Layer 4 of a small transformer language model trained on English Wikipedia (13 layers, counted from 0, width 128). Numbers have three digits each and are written without spaces.
A neuron adds its activation times its output weights to the MLP's output. To switch it off is to set its activation to zero at one token and run the rest of the model.

Output weights of the MLP neurons that the questions are about. A number n stands for (n - 500) times 0.00078.
n68: 587462439442588328371663406263266585584649776536552589599493374513690609461421482470416510643500465585507646601612663601586422455284485593335546493586456406571306517722659393332433486444603285504584438316665381349362292391518659586479581373531515399582355392480468446632399550308620596355615379542603541426483507632510535588368666660540507194513444497580516606726429379720466422401411
n73: 681195598738538559628565286337341418463609398341496357689459616405530515440528310530511458369653421583493553434504356581296314535485227629493903508480599650549594410636512533517492216434364317483362533352591573568441369523460585554539714583580507476401568670515529670684486311375662393492644158378441336731333526563470723702382307726663496504595650529671630303697514372448400530463652
n84: 418577532558828493540590485504500587581473469362717420638684585621426644504603565614510427543479429464507560345629496345374350569518247517442615781386305511536550391330529625461485492636380617500435593303738599603247236704511405602441384407285246386414454290543497521425722660433313418754430536663488442404632590576671589526377518468570504571397507377397449486343367617602419306663447
n97: 511330306637529748523401535331456433717528588518453524496432649619285583583785430447418638420446500674261450440420487365477570442579527528414384230815495548393638601387677289387636413842218652453323639496508719602332643446365605521666469633768380311400500365574695545431433452706431663509275560295507715332545356436516734324399319495371513659433771252668252512291328451638451732608582
n128: 511557399515587349435555425423441460486615500680254466658516558425522477296424383593503274507454497485525355541663553266550484461448511550541544490582553614645479662524368616500450293397659450331509294738632606583528500458575287549697675458361503373497558233387528551279474519461476493473722270510447675465594396544535593618593349522364490671621491457631789601703594571541427409519507
n140: 489423560767500444384384672587576470482637664536568424371528382496647242601192478335551584357244668393451523560476623560273156027600541714343806266491541328772701549496563428518534422407528237420583448684582491447661583562395324424325549259657504544304512286500596595544724524512552206478300297487623596669533585444407496846371810481383445564544532575544466465644519628557632504448557
n149: 683360567730440636236468411480358661513682543427598512384597564316681520222411551544553577698538301444328410408384337296312313770508435500417355279534587402691573661643541647644607248443679541667809542517373640287535491488345547179545556566659573292415417583432596440492478387568612421429512331286520664579556403217562590251354647509582411733458508588624739251357619480657435576334605
n196: 547503477609376626430693399603363505497415323544512552352580514486821551550610390518463310618588374516541525414488524386477621521554506636519697476494419573612580485559545539734466497700507367426446400740488670374474497553344497292546327531556408541471582506379574565544391344402525494596360424381478384589595321612633668414451379367578630621543480608440437494494497388570651509514447
n243: 460692480443489471678504474472519708523327639678569452771490530419451309611579301240470629504726610286635345337479633388786356425475446404554551589635569451486731282429568581326529633605405587264476588412696605524486524465455714514398515567391555515452371525388512630556478637331522460474438594657407415339327503428534558559633419370404425663676633554217401450381679423677350486497600
n258: 729486523428538496477559390452448376608526415481529624608577569477671608507448434524477285466430345500323666410439713460812483721332345500391648503526443666490403510540436704477368489351566422453580269504500393541476492635182555327643605482611459331416806307656524597347709443510627388627575461618549486614618402507618493388354375624693500210523567460593573624638544245510478417473431
n280: 500371679514640622509450565466557575272597451378754665397227294584384321380435358314442624599211634378351496441411702533391481458404413437627809489597475537553312541636477521492445440294555543457620551521485508323323759412272577643272479593591604278379436451663438587856599567543631575373426470524419622447451437563704441567563348487441360709515621584382634615466773424164438580721472
n304: 375390231654462646380629341615228481394547468394540608558641553434479517306691769769651461519327696674588544401646417599345393530375122625666380241332271546427509487419618258622217383575380539772500574653530354751633557534545778552522472481401317682632750594286552560622481471319755455496460290518588220795496412612492557567681509625366644609175690451115651488329430351525523302512549
n313: 550642536347504232359946801427443601678596651361471543933524508465588719790595668585369368338534433588703637582559355410420488549333676413493513687513447431492356588491137733309295325384314434307662434570476552376633351382479440516634671658383485457465524504653535693453515543504576221606417613651583634323451346390468250454267504418630723340399371531288310492379456621516493435524500
n355: 512455339509427376377663373669622628668390603564596596344523604449461547574525553483446524460453497521598528587532340356394380621604478477671493265224449454437672405419649706336332307517481483504595420622583539685545537547521496500452543486550688348307358344470480659413464468500368451479291463445574818338743519510442424566740344799419442291532535621429457465394554520552533727529517
n357: 410662443485504696690575563649385380445413677513520397426657669796368417596194395414257612509505463586341578603527540443409673452214719419479344397341311555740369605683532903301447500544668343589323568624445726375424663725699517372463547353291529814447391398685476622666535527574521295426496500382494496555453634538488346397273355473627649435421401447534486418618393692585368441485148
n383: 302583689625564301442279436684422511766598551496343399508383511423397544191491509604565520422395433506307354229706262674658544253492513746569825314364456474256496441627557378632566702303406779222477457340504428619570652464521423361368400535348536845481429496620324400584706621376542421559508554517586524624556660601309475500593516509343516694427616626774792549297398321535402556628412

Each question names a token from some text and the token that comes next. It shows the activations a of the neurons there, in the order above. A number n stands for (n - 500) times 0.023.

Then comes g, the gradient of the next token's log-probability with respect to the MLP's output, scaled to length 1. A neuron's effect is roughly proportional to its activation times (output weights . g). A number n stands for (n - 500) times 0.00082.

"7", then "4"
a: 502500500500578500500500567500500500500500500500
g: 272451620470457464565356496774448395523455300370363422530404660511513552526544581211446501435659458345695443503481690656574429317470529521535416625450475597458477569411338500589557601387484648534507548664395561489485575520486518695409262719570488446397454649443327426472367539336601469520540565374553602497477425373502452608739447450588392470576606369341538620438680342632481778612560
Which neuron, switched off, lowers the next token's probability most? n243

" Cleveland", then " Ca"
a: 500500500572518500500500503500500500500500500500
g: 332489536550548465507620454573791581481652520572391440506642550490412460533698453539450524435605628376488482287275502440377440679486682584357494526453446585626596433441430344694565434653316515455397404435439661362448369568513535495365447502538360318622505603735689461635425520253692511418520558420420567402791672427541444537482441637283556640385514510380561615524410442585465375421367
Which neuron, switched off, lowers the next token's probability most? n97

"po", then " E"
a: 500500500500500500500500502500500500500500500566
g: 512449639275644571590620516393459445500529675538564412668442396358537592646548450461679455429428448747439453682438440568708513460480527271598252455466510265541548408451379559496361499586509483597691371490722599473555458583622514549430423505405455527533448727497419705419513665316688575583443665370450556477360385607537369593523406570336294448436410403439634511429455593494646424243476
Which neuron, switched off, raises the next token's probability most? n383

" |", then " "
a: 658517500500500500500500501500500500500500597500
g: 606489527526528249517598475278541665521485500589787630475501430567410611438433430589555498334564525791723580445508576470456520483526517376457382581322607609446599471604406420435594551266752529247464471513437639455580487558541633512498555323299722410324424562695422541632538511525465305430512543299557425492477324524531566373596494584656345459421457628494557377527445349654408355427556
Which neuron, switched off, lowers the next token's probability most? n68

" ", then "1"
a: 500500500500500500500587500500500500500500500500
g: 651372483648397657491545411620594664576599278455573542398479395672410673424505560571546528514599395573666623285522560478477613439528412594302456527373665494531299489691356057647642628430380356419590501566406445695505569364589579409531374476678233537331651427502446388484410593617572537549492602441431501611476518527501516517467469596447533605485478545409403381503381328361579533551524
Which neuron, switched off, lowers the next token's probability most? n196

"s", then "===="
a: 521500500500500500500500556631500500500500500500
g: 496439383598464497630561542467308362500343601563456565482584421586378460400785607543252451371644344487378490592469658664487493446363348477549648516515375512520371471528545714434321434519418621559461507672596600695503533460384460410673598487455452433627348562486544388757598504480562637563576259575614510644528536549376331264521615505537529569531596534436650323452296498467629472213424
Which neuron, switched off, lowers the next token's probability most? n258

"---|---|---|---|", then "---|---|---|---|"
a: 511500500501500500500500500500500500500500977500
g: 264395601473375480326586580543598524484226392466544549554656579489485478443379350685350509555389383319439397580482477281473601580518672519474696513528573333541462543552517454517504418567474521452628444380679546600509460656418336540478377492566620606637431295552741518649465468711412419411487435550560472438441737486367519569426401573481478438665666339492441459363555829501333476751561
Which neuron, switched off, lowers the next token's probability most? n357

" after", then " only"
a: 558598500500500500500500500500500500500759500500
g: 553482455539509324511484431501672417628386618773576453591259594440352405486508543582416335616393442467629591370415469323433565606619589554476597516437591505208302641696382353581680578356451377640630520241476613519420466593399382452496548297634427440422475494538661538472345567704407328502571465582635639486501539334523661470619338569622508499524551540406534463423501785474501503450506
Which neuron, switched off, lowers the next token's probability most? n355

" ", then "2"
a: 500500500500500500500539500500500500500500500500
g: 448391345475456718521346302752632416517312358580618526424388506341650540554480574786434543400530424492505535498473586645595570421505504643412492552431521439639277543652352511708757580501572386649360483580398427578520483548441523563483577494559493613615664416475511504573335431517472421303443596535447257551382442399567383342591256658431506522546538499323696382594518414379550467713477
Which neuron, switched off, lowers the next token's probability most? n196

",", then " when"
a: 524508546500509500645500500500500500500500500500
g: 446654577638543672557592446454492360551415525340691684534493452559625539497644559432510518446528534475383404336419506622578583589523322391528591525743404407638614460459376636410661493467394500312467435683538565463336722335332420475463319547479332574378296454391353412501596521528458467353443515613581593394461404437366680600226465478553369616517659774498527555484632355711439587585433
Which neuron, switched off, lowers the next token's probability most? n149

"s", then " ("
a: 526500500500500500500500523546500500500500500500
g: 602497565493578640405532573571599749498674572526592457467334556331421699506574447599575380468422504461740575402551490445606614341704509439510381331591438492523457387378409450705644612433427599362416540432430512431616593629538578462788217556201296429498489378470311506460465517471531574300454467372518527688495417253487456677626497421637630606460366371544401540501505543523584430542421
Which neuron, switched off, raises the next token's probability most? n258

" of", then " even"
a: 500500500500500500670500500500521623500500500500
g: 438545407437490568410355601315570376561418445629541556397198515625413540459496472605501421360344453432536366432566356402442374563648510398376605422570558647335514748560421604492724449552392522510661502280329440693566448525514546424667778489458631446335634704541494324597287620560455488461623630658653653446505474608361455474458442579444516482516536457542753440515433405501578453668356
Which neuron, switched off, lowers the next token's probability most? n149

" A", then "PG"
a: 525500500500500550500500509500500500500500500500
g: 542484427504317404472456522615586405426262298626464530547467439677718325474375468584613645681426555292481380623475520340468333529526657503658461628424667413466345860557469634464679409300662503562537624451696672495588378615432421471409399309575453525542498329430507540502636450661527413456424469288630510449498540642634542529416418468309540649535574478496553412474567510404373419558529
Which neuron, switched off, lowers the next token's probability most? n140

"7", then "9"
a: 500500500500668500500500505500500500500500500500
g: 369400445433585397491502597269643616261405645499465601572333561609656575538531728589453437525581537526347308377650454536491427603499369504573705519387570430704394625505577435576473417310423453583378515606505656490493538338499439485549472568426282550472324546457598543699574620217575486510507401559607282460694371656671706474360591546482458485468571535596628343571392534399516394306426
Which neuron, switched off, lowers the next token's probability most? n128

"9", then "8"
a: 500500500500550500500500500500500500500500500500
g: 387394428410422484416536509454589471469427321554566559382361618538258413445610667551470588493499513459642362544501504602355600372428631595372386673523644587603447500199659626618409459468448656593805530402431434334348405584473547527478534412519636549439289504321611569607380466514454762495342664480574510442438456404499527451477375510595667568393515553524463464562369693473450641861438
Which neuron, switched off, raises the next token's probability most? n128

"There", then " are"
a: 500500500500500500500500500500500525500500500801
g: 470565533563418435513550491568621332439402561502545540839550570504560516511638395478522683654353490432537472546428584441513598381347405717668499607577502536440624470478353570544525585282431570525390332505422620571320631544397397564557709471521437611516262348392476462234328427790474588612524434401606404446391854489556429539612525468538554441491564416364668434454313298461444545489443
Which neuron, switched off, lowers the next token's probability most? n383

" two", then " main"
a: 500500500500500500500500500500500610500500508500
g: 483744339682537278529505428459612361415580477438478398655495348489488466696576471602524533505463548457372529484258544322533466394345492757426621543610613328408423394537737416573561510555524396594334373551506449582428524300501376437374568403456553505550556417607570635485516471795436658448537517615673438585400405436501392479570567797339733503518719419401518509490481330335444552529579
Which neuron, switched off, lowers the next token's probability most? n304

".", then "3"
a: 500500500500500500602500500500500502500500500500
g: 327615437543400448671337486474499497590221179565390455640487443551649456498359532487507659510557548401460569647482497486466505370626480469200554586585542493189453471445431578572635537476578369519432506582638654705480375363480402581417439610349556452465614558399334326472461626601555391465561466470596455474499452462557200493500567477468573536667460457570560543576735489424770628647694
Which neuron, switched off, raises the next token's probability most? n149

"io", then "."
a: 522500500500509500500500551500500500500500500500
g: 488425512605404549465505546504290439521469332597422489489664614600676504568592525536499500450385402315495586526512481543453369543534514447436629536576444455616374584542474560369493383478259371607548508780504573703358625343443605512512599424426495418455308470558720354693456514721630391550631450291574399686595482465281618460470569204599523538588532152662532560472392450658484428582406
Which neuron, switched off, raises the next token's probability most? n243